Layer 8 of a small transformer language model trained on English Wikipedia (14 layers, counted from 0, width 96).
A neuron's activation on a vector x is ReLU(weights . x), where the dot is the dot product.

Input weights of the MLP neurons that the questions are about. A number n stands for (n - 500) times 0.00064.
n143: 283,523,332,775,308,453,382,777,271,256,380,380,715,316,597,508,512,496,500,582,468,681,519,557,548,144,591,477,436,367,453,595,512,592,620,462,524,475,436,241,276,385,466,488,669,573,579,663,540,261,390,519,406,574,450,396,555,537,535,536,590,461,455,296,352,366,607,679,569,539,463,519,433,223,199,492,465,315,587,682,401,477,726,500,518,578,435,677,574,541,508,417,641,390,627,623
n190: 433,718,620,452,317,387,701,403,394,340,386,582,710,452,503,412,282,396,412,434,412,528,528,336,348,393,554,456,612,679,486,449,429,565,518,520,601,623,518,278,475,475,633,571,447,529,520,705,504,594,511,382,493,563,459,582,645,286,736,701,303,615,515,548,368,590,533,538,587,388,325,514,384,225,493,767,667,624,362,411,531,486,723,518,569,531,445,500,406,360,450,493,622,595,576,610
n281: 461,585,536,339,586,507,441,561,583,585,534,496,648,645,382,377,326,401,496,611,579,669,674,295,692,272,518,522,297,611,530,23,428,413,386,417,442,557,610,637,322,378,596,394,373,423,511,670,636,492,396,579,359,455,512,568,515,519,593,322,481,422,535,683,317,385,644,504,470,515,554,369,429,507,316,580,666,564,508,669,536,671,541,515,420,644,497,489,283,657,227,433,561,310,423,596
n311: 434,525,641,311,453,587,503,526,208,478,430,680,604,479,436,645,526,356,486,683,282,311,253,575,429,532,329,556,389,427,712,353,489,599,404,349,418,549,408,395,533,401,534,394,446,568,441,447,599,299,410,549,522,504,382,544,416,646,670,400,420,339,372,504,510,581,714,593,478,640,612,479,535,273,642,300,665,336,449,420,613,694,511,399,517,504,637,760,368,344,529,540,489,714,560,367
n383: 580,446,585,519,290,630,445,550,676,772,484,533,465,386,577,523,470,414,441,638,406,506,269,510,464,583,544,377,480,356,429,337,286,566,711,487,603,599,520,506,451,575,463,611,315,460,373,365,654,587,619,497,503,590,616,533,441,373,600,767,506,490,648,525,463,420,543,359,480,622,446,645,404,608,536,580,561,350,516,484,591,525,529,530,515,721,476,616,596,289,487,403,685,638,421,678
n450: 385,516,413,669,417,573,580,607,352,388,377,406,585,537,575,331,329,710,503,469,503,594,481,447,491,497,573,670,467,483,639,386,416,528,290,417,654,665,649,611,607,537,581,381,408,549,512,262,548,523,291,381,627,373,467,413,705,405,576,500,611,453,530,528,482,398,697,635,531,415,526,519,655,494,407,513,635,433,385,436,497,494,613,622,613,601,477,702,453,634,555,592,503,460,497,274
n458: 533,462,568,328,354,401,455,480,280,500,312,623,453,537,415,458,568,344,662,692,324,591,598,404,536,371,752,500,461,547,500,392,358,609,481,432,366,563,611,556,374,528,479,297,363,586,442,404,680,523,424,625,694,478,523,629,468,579,522,458,525,421,332,388,528,395,590,560,508,352,464,612,419,553,490,555,531,426,471,568,336,416,329,388,554,368,482,565,440,380,549,516,715,569,341,672
n517: 786,448,343,653,437,454,463,503,458,790,564,580,565,551,208,474,359,433,367,614,606,442,409,538,500,766,411,612,676,462,412,427,557,558,564,430,687,675,409,487,466,453,309,600,444,257,415,455,493,378,428,535,497,543,542,587,457,480,714,537,569,458,517,500,468,525,500,677,419,565,592,477,266,555,450,500,448,586,407,497,506,474,457,476,639,507,549,551,249,244,423,483,537,449,481,415
n537: 497,661,413,506,592,654,512,525,554,462,675,525,494,377,551,608,547,441,340,482,596,621,463,561,405,421,651,494,509,500,293,622,506,542,447,408,487,586,572,634,378,576,678,578,460,468,635,593,603,424,454,544,380,604,435,600,463,532,552,381,565,232,535,639,479,658,711,479,568,448,490,395,445,467,559,365,491,586,686,522,781,473,457,554,471,549,608,428,376,665,381,364,679,471,642,493
n595: 444,459,739,555,548,434,594,613,315,271,574,686,424,581,647,601,627,567,663,483,315,497,421,518,724,398,493,695,777,658,613,420,388,361,507,312,664,441,429,688,479,491,438,584,365,514,500,597,517,450,459,676,607,534,489,521,591,607,278,468,469,541,604,446,286,511,630,462,610,565,758,480,592,541,458,511,668,549,479,664,422,466,352,443,406,483,660,443,377,602,553,573,585,410,588,321
n606: 371,298,494,412,381,590,602,459,250,397,366,309,559,455,373,457,534,641,278,533,387,552,471,469,599,607,446,381,344,304,431,545,336,271,470,398,524,473,439,506,530,278,456,553,566,575,459,569,400,663,569,560,451,497,542,584,547,432,599,561,735,431,414,578,424,422,301,575,576,362,357,390,588,523,403,398,572,493,327,383,590,545,493,596,457,542,628,422,761,535,618,550,723,552,484,461
n625: 639,637,603,385,358,709,459,448,418,659,741,418,195,603,637,306,652,411,440,493,338,421,453,325,521,594,338,404,470,214,467,694,504,664,433,235,647,556,571,617,463,387,451,338,529,629,497,413,578,425,584,308,504,376,427,582,415,542,617,478,405,359,458,321,440,426,541,605,555,511,557,414,647,568,408,489,435,478,386,766,624,539,449,368,633,399,517,433,424,542,385,361,220,663,371,492
n664: 470,531,417,453,554,582,571,730,629,687,423,583,525,457,556,639,526,381,619,397,421,581,528,493,509,369,485,626,581,289,403,469,323,463,564,387,520,554,555,414,603,497,542,478,649,572,455,395,695,438,415,406,437,572,653,304,392,552,585,690,551,566,454,608,567,433,503,682,416,440,631,645,587,432,577,516,434,240,350,596,429,386,525,310,639,400,512,639,409,307,420,468,316,487,494,708
n705: 416,406,436,229,456,386,342,575,350,207,515,545,449,507,569,482,731,605,419,475,485,449,387,569,593,88,436,461,417,313,558,447,422,582,590,532,542,457,508,500,773,454,667,374,397,348,549,725,444,492,409,472,603,493,458,481,644,492,669,433,393,649,683,464,266,426,403,249,477,525,599,629,512,385,489,688,420,367,381,444,414,693,573,511,610,460,574,368,493,388,526,739,372,454,496,263
n726: 432,326,675,500,554,469,583,271,332,398,465,493,679,573,610,500,445,420,497,638,527,403,628,440,532,483,615,450,552,507,443,487,724,357,614,566,612,521,556,806,680,452,500,562,459,380,705,419,579,514,344,562,592,771,482,483,589,444,558,694,276,285,585,567,428,380,634,369,650,557,444,434,622,317,421,420,409,469,510,730,560,391,399,518,471,577,547,524,473,589,517,636,493,320,407,654
n734: 462,526,390,369,513,336,506,486,416,593,514,530,543,581,625,493,449,541,490,470,473,448,217,607,484,480,721,299,507,440,563,349,534,461,375,484,630,416,643,548,490,568,364,544,613,438,280,618,406,401,387,615,636,318,483,689,577,400,666,592,467,540,386,572,269,536,713,536,526,335,603,536,659,389,359,510,602,343,463,476,581,338,655,510,407,493,503,565,523,252,371,483,439,393,425,220

Each question shows a token from some text and the vector x that enters the MLP there. A number n stands for (n - 500) times 0.015.

"hi": 396,635,489,488,490,554,342,563,493,267,553,369,458,545,504,607,595,441,415,561,429,389,504,474,466,666,546,510,523,538,591,397,457,416,478,556,463,475,501,367,378,657,382,460,427,584,522,522,461,468,528,348,548,436,503,395,348,496,620,528,529,441,544,571,576,515,481,631,427,390,440,428,529,466,557,444,496,593,454,515,531,513,394,481,533,473,416,545,427,523,553,465,555,457,628,510
Which neuron fires most, and how strongly? n311, at about 1.1

"'": 572,608,642,538,386,593,402,568,562,535,575,488,432,542,457,627,741,480,446,493,358,504,574,491,571,493,524,526,550,542,497,466,485,452,642,495,494,469,337,471,493,537,447,395,647,487,648,464,514,473,576,488,465,443,488,462,447,423,441,478,560,548,469,461,494,597,334,480,362,473,546,380,559,417,592,477,448,516,528,428,334,409,434,406,470,448,419,540,530,452,381,476,521,500,571,416
The three highest activations, in order: n664, n625, n595

"Re": 558,578,520,432,507,507,457,465,500,365,383,432,515,464,430,613,616,609,535,498,584,495,570,656,478,516,629,478,600,545,560,450,513,311,526,612,439,435,503,451,498,705,516,381,463,522,608,484,509,534,626,528,526,446,482,473,608,352,573,468,457,446,449,460,525,432,634,553,300,453,466,465,582,438,411,471,431,541,459,330,419,465,369,471,384,463,403,473,475,424,524,468,471,587,603,457
Which two neurons fire most, strongest first? n458, n734

" farm": 648,565,683,574,462,558,357,581,534,502,536,436,472,376,440,534,636,555,476,458,487,525,531,466,474,635,483,499,526,442,388,490,553,478,663,577,419,361,386,465,501,667,465,402,518,456,697,506,428,569,569,337,401,501,494,541,536,405,498,616,494,452,540,514,512,457,379,490,494,483,602,553,554,435,474,430,572,636,434,383,434,401,470,536,434,504,538,394,434,590,488,424,587,546,364,535
Which neuron lights up most? n383

" setting": 648,533,567,533,477,559,448,606,516,467,536,423,482,549,424,540,577,457,527,416,462,480,498,511,578,661,558,484,580,522,548,424,566,396,569,657,407,482,467,527,561,487,492,339,518,474,668,462,485,466,485,510,347,430,485,357,497,444,425,443,401,512,433,462,466,444,559,514,350,528,446,477,460,530,594,388,433,574,470,449,385,291,343,485,390,502,338,515,431,491,522,538,571,591,411,434
Which neuron lights up most? n458

"ly": 605,579,641,562,496,524,557,491,371,443,463,491,527,462,422,531,640,524,523,410,527,542,615,523,484,408,594,369,421,625,663,448,433,493,451,635,463,450,478,509,464,666,451,367,559,464,656,437,490,452,570,481,335,587,602,544,616,614,404,579,516,511,491,505,466,476,383,482,485,520,437,431,508,406,602,411,454,527,463,424,455,436,569,448,432,442,299,479,608,484,554,461,494,475,399,607
Which neuron fires most, and how strongly? n458, at about 0.71

"–": 629,603,528,494,520,511,405,496,502,405,444,592,457,399,408,439,688,525,499,422,565,614,579,505,443,403,491,432,592,522,529,414,565,400,568,572,499,333,430,373,525,741,471,389,530,561,565,354,444,448,526,484,547,461,424,610,601,512,461,496,490,609,381,472,398,449,474,612,289,551,453,396,545,417,510,522,450,525,485,365,422,467,440,462,445,447,423,509,603,509,382,586,501,522,493,476
Which neuron lights up most? n705

" a": 498,544,504,503,406,493,393,501,602,449,408,435,478,543,555,445,638,514,579,487,452,501,476,600,440,583,502,521,548,536,576,438,506,455,548,515,418,531,440,416,635,730,444,458,588,481,642,496,452,490,618,429,465,448,368,448,463,379,461,505,416,445,496,467,446,444,573,624,266,493,462,370,594,434,563,525,500,572,440,455,334,322,434,506,263,564,424,544,471,451,454,603,520,599,567,462
Which neuron lights up most? n734

" similar": 557,624,607,533,565,484,458,518,614,470,485,433,484,520,378,413,642,486,527,442,475,548,464,466,573,532,510,442,585,554,541,384,542,449,531,624,424,561,504,488,619,781,412,425,530,540,537,465,422,603,557,486,326,471,502,424,551,448,606,501,501,391,567,440,552,418,598,545,315,452,439,466,588,345,555,516,529,609,482,450,376,345,397,420,302,526,417,529,550,460,498,586,556,517,501,456
Which neuron lights up most? n190

" in": 432,592,614,494,526,471,433,507,560,373,544,434,470,510,529,537,616,432,521,550,459,620,563,437,470,629,509,501,651,560,544,460,513,394,543,637,483,475,414,424,447,706,376,463,579,453,537,532,373,377,633,494,416,497,514,540,530,380,566,499,521,397,436,521,597,528,461,541,295,589,466,353,469,473,466,512,436,608,589,475,334,384,385,453,491,581,424,526,549,460,466,544,545,563,484,417
Which neuron fires most, and how strongly? n517, at about 0.18

"ig": 680,557,559,480,546,585,447,568,469,461,512,443,343,556,302,363,527,506,529,454,543,481,520,506,437,502,576,446,608,562,558,404,502,365,463,624,382,420,583,419,464,712,405,412,580,486,641,497,455,457,529,461,477,514,560,598,455,472,506,537,395,469,518,437,488,382,498,510,413,592,473,483,428,435,653,379,563,700,493,474,522,532,415,405,518,617,395,481,446,533,487,503,500,392,499,536
Which neuron lights up most? n281

" Fa": 588,545,532,471,469,544,570,494,603,398,444,464,604,432,331,488,603,536,474,537,490,470,590,647,411,544,578,559,616,605,546,426,480,362,458,534,413,481,489,545,442,618,352,442,552,562,572,472,503,493,617,505,510,392,500,518,617,506,524,487,622,563,524,510,401,326,577,618,311,562,484,497,527,420,589,519,546,495,485,349,418,428,463,518,440,344,391,491,454,414,580,433,492,514,643,455
Which neuron lights up most? n458

" the": 543,613,659,539,529,523,557,497,566,457,461,465,502,450,538,522,525,524,493,394,494,550,557,450,552,589,556,477,516,567,515,413,633,446,489,555,422,462,502,440,476,631,605,442,490,574,553,379,492,480,606,448,478,508,530,487,524,476,563,566,586,490,452,491,458,424,526,591,190,467,496,423,578,398,683,439,489,602,390,436,355,363,428,433,393,620,395,563,455,481,466,567,505,616,729,469
Which neuron lights up most? n190

"leg": 562,495,556,503,537,577,403,549,515,473,506,491,429,411,383,499,581,625,528,435,552,433,499,608,434,540,567,473,564,555,558,488,518,334,512,608,411,400,501,496,575,725,491,369,584,484,595,391,395,528,561,453,414,389,528,546,544,498,447,386,429,517,449,406,428,368,553,565,255,434,463,495,538,382,637,447,509,612,503,452,465,435,384,433,374,545,487,524,466,428,380,417,498,559,518,416
Which neuron lights up most? n734

"1": 602,498,579,518,548,493,485,536,600,374,458,481,581,472,467,516,685,595,500,419,529,517,575,571,475,534,508,488,618,471,593,361,533,393,482,577,390,377,507,456,507,623,308,420,530,531,588,406,459,446,560,516,477,488,512,475,626,433,482,498,444,399,466,498,381,441,552,538,238,570,368,442,554,415,558,412,424,503,421,403,386,457,396,443,505,553,393,575,542,480,397,498,525,506,595,401
Which two neurons fire most, strongest first? n734, n450

" That": 623,573,522,454,568,618,538,490,578,482,451,479,474,483,473,522,639,546,460,439,463,363,567,446,426,623,511,416,548,575,559,536,575,426,509,508,471,422,561,487,577,464,500,374,512,596,544,518,384,545,564,458,412,409,478,416,498,459,587,460,459,385,482,464,420,477,540,558,294,437,432,496,428,414,680,496,442,555,375,420,361,370,307,469,355,494,495,587,554,420,475,515,519,501,666,398
Which neuron lights up most? n311

" and": 538,562,471,489,444,590,371,462,497,466,440,507,423,495,453,588,708,494,562,479,516,534,540,455,487,570,608,446,554,612,504,445,634,463,538,598,496,446,453,479,498,568,327,382,569,521,593,515,415,510,583,478,475,434,470,408,535,401,471,551,514,414,510,481,493,380,355,547,276,500,415,359,603,387,553,580,560,495,506,398,307,336,465,478,455,515,439,426,514,500,474,499,444,510,434,404
Which two neurons fire most, strongest first? n458, n734

" ": 559,529,537,508,459,493,431,481,491,461,589,472,504,378,443,478,653,624,497,483,523,639,498,482,481,473,526,469,684,493,562,352,588,368,537,557,427,467,481,436,543,607,418,422,515,489,646,407,492,451,542,463,444,450,468,492,560,378,479,594,547,489,491,520,458,430,467,578,321,587,481,328,603,383,560,522,420,508,434,473,287,363,487,472,456,632,384,509,586,518,505,487,498,574,489,423
Which neuron lights up most? n143

"\n": 585,506,598,505,514,436,390,568,522,492,467,412,604,545,479,430,631,653,444,476,480,532,611,555,547,537,604,428,578,497,521,393,545,420,525,659,485,486,499,445,517,527,413,417,526,548,697,427,480,461,627,538,467,409,480,412,555,413,437,526,421,521,511,469,460,428,571,576,307,453,410,361,492,467,600,466,478,491,446,453,354,370,332,462,515,520,382,604,526,450,408,485,520,497,578,379
Which two neurons fire most, strongest first? n450, n143

" pass": 584,505,595,555,525,585,445,555,441,473,531,486,384,460,421,451,615,468,528,487,506,450,378,564,417,570,491,449,610,577,488,381,528,489,560,663,431,440,446,461,544,693,502,364,472,513,632,425,554,479,589,400,385,424,441,412,575,495,463,422,485,610,452,394,517,424,461,592,482,504,530,349,528,451,546,486,497,639,451,334,362,324,394,389,433,519,447,490,537,539,471,581,501,533,512,403
Which neuron lights up most? n595

"ines": 493,699,488,557,549,597,464,506,518,499,554,439,491,504,491,534,627,496,346,531,531,395,451,420,467,563,431,509,471,468,604,489,433,430,616,473,337,468,511,509,423,577,488,475,629,599,539,425,499,519,371,392,561,471,476,311,475,461,594,575,508,622,544,453,624,405,436,580,442,438,514,436,605,591,477,500,330,562,546,467,348,472,341,492,408,410,432,418,541,473,487,462,604,455,620,513
The three highest activations, in order: n664, n625, n606

" became": 615,551,674,540,499,490,395,600,565,487,529,470,565,580,523,573,603,517,527,493,426,653,587,496,513,586,521,514,580,568,408,457,563,471,569,633,406,526,414,457,553,605,426,405,631,545,716,530,463,452,614,525,410,535,486,421,514,463,446,493,404,520,481,516,459,475,488,510,468,530,419,329,524,475,521,456,433,495,503,413,281,362,395,507,289,549,471,527,515,441,510,495,559,488,610,405
The three highest activations, in order: n595, n143, n726

" Parliament": 559,571,636,501,474,503,465,565,674,469,504,441,449,269,494,523,610,518,412,453,626,438,521,537,410,653,651,420,552,514,464,477,577,452,540,553,399,389,499,420,422,513,496,435,482,573,544,420,457,575,590,503,352,477,542,558,568,463,585,500,526,539,505,498,479,405,441,603,512,483,552,472,625,463,614,452,470,623,488,435,529,367,430,429,244,521,388,474,438,554,477,401,430,604,571,510
Which neuron lights up most? n537

"book": 559,558,565,447,492,504,437,580,526,511,565,497,447,507,431,513,687,469,452,397,591,512,584,494,578,596,507,514,609,512,535,282,464,407,552,650,414,469,419,440,444,603,398,443,542,481,641,461,413,503,623,510,327,536,569,453,404,455,519,443,453,401,515,468,655,516,497,541,284,420,527,477,726,487,525,535,431,598,558,487,482,493,453,460,385,472,487,481,582,411,517,483,478,530,541,499
Which neuron lights up most? n664

",": 647,459,622,476,539,566,432,576,557,418,498,458,519,478,454,461,611,592,480,468,401,505,626,458,525,628,469,414,614,506,497,469,631,436,523,620,479,511,455,511,522,529,395,464,485,602,681,542,403,520,562,576,446,447,546,383,490,414,461,533,430,492,541,477,525,397,461,578,268,524,398,351,525,484,548,452,468,528,421,451,381,359,421,439,451,519,345,586,570,498,503,445,497,487,613,346
Which neuron fires most, and how strongly? n606, at about 0.32

" data": 605,602,612,457,577,553,391,458,587,483,533,469,495,449,513,453,628,446,482,442,681,470,364,564,484,634,631,467,474,517,454,380,507,391,519,543,472,377,444,517,470,550,382,384,546,496,635,413,459,491,588,453,419,474,473,459,588,385,658,592,496,390,496,495,519,370,622,588,386,496,506,445,564,433,529,483,446,579,433,404,361,400,498,472,389,477,285,491,544,510,584,485,488,484,451,409
Which neuron lights up most? n734

" north": 528,645,671,611,494,447,388,502,550,416,419,545,480,483,522,435,593,551,530,503,581,593,540,454,478,619,466,474,559,446,487,437,473,431,572,712,417,332,516,430,554,798,415,491,497,493,684,505,453,535,590,497,400,441,426,592,582,497,506,511,442,444,541,526,464,426,543,624,343,572,534,434,623,456,472,546,519,622,451,362,357,498,392,473,437,541,494,509,525,564,425,521,479,601,435,484
Which neuron lights up most? n190

" an": 500,620,547,550,484,456,436,525,601,472,480,397,516,526,446,470,615,502,528,492,482,537,477,510,459,575,569,407,597,564,541,448,505,437,460,576,433,540,388,425,580,642,461,417,625,521,606,448,466,545,616,448,402,490,407,495,519,420,479,486,521,450,515,479,510,474,634,608,283,464,383,389,592,430,585,480,519,514,416,465,397,274,431,412,309,586,279,520,450,424,426,565,541,554,563,409
The three highest activations, in order: n734, n190, n450

" Guard": 571,629,725,474,467,564,467,480,575,482,521,439,412,319,420,482,578,457,335,399,601,439,489,496,407,596,606,463,526,514,457,296,568,405,439,619,467,341,468,395,394,468,619,517,416,523,622,427,556,626,569,422,415,446,542,529,532,440,411,457,523,494,481,467,501,445,475,591,415,480,558,492,544,483,470,423,497,621,483,512,530,424,412,407,461,400,403,465,425,553,527,403,520,575,452,560
The three highest activations, in order: n537, n625, n281

"mi": 537,629,530,568,449,518,352,430,415,367,556,421,473,488,500,534,660,458,358,630,411,402,408,526,433,584,561,530,527,589,533,475,467,489,546,598,456,465,434,464,489,641,450,359,545,608,601,558,485,499,518,316,546,460,473,356,406,425,642,542,595,395,606,618,479,386,375,540,377,431,495,473,535,480,563,502,411,507,451,522,477,478,427,415,571,464,437,468,448,542,404,439,499,433,664,479
Which neuron fires most, and how strongly? n625, at about 1

"ce": 551,533,452,540,540,492,537,631,525,386,606,412,502,476,355,470,683,418,417,478,599,454,556,561,494,517,474,519,507,536,589,320,449,344,441,694,415,355,494,445,439,593,485,459,466,504,600,467,392,468,550,394,497,506,538,389,478,563,576,416,464,448,599,479,528,441,442,559,310,501,398,510,570,490,569,404,464,588,432,474,434,481,501,442,441,440,521,544,511,402,545,515,501,381,595,608
Which neuron lights up most? n664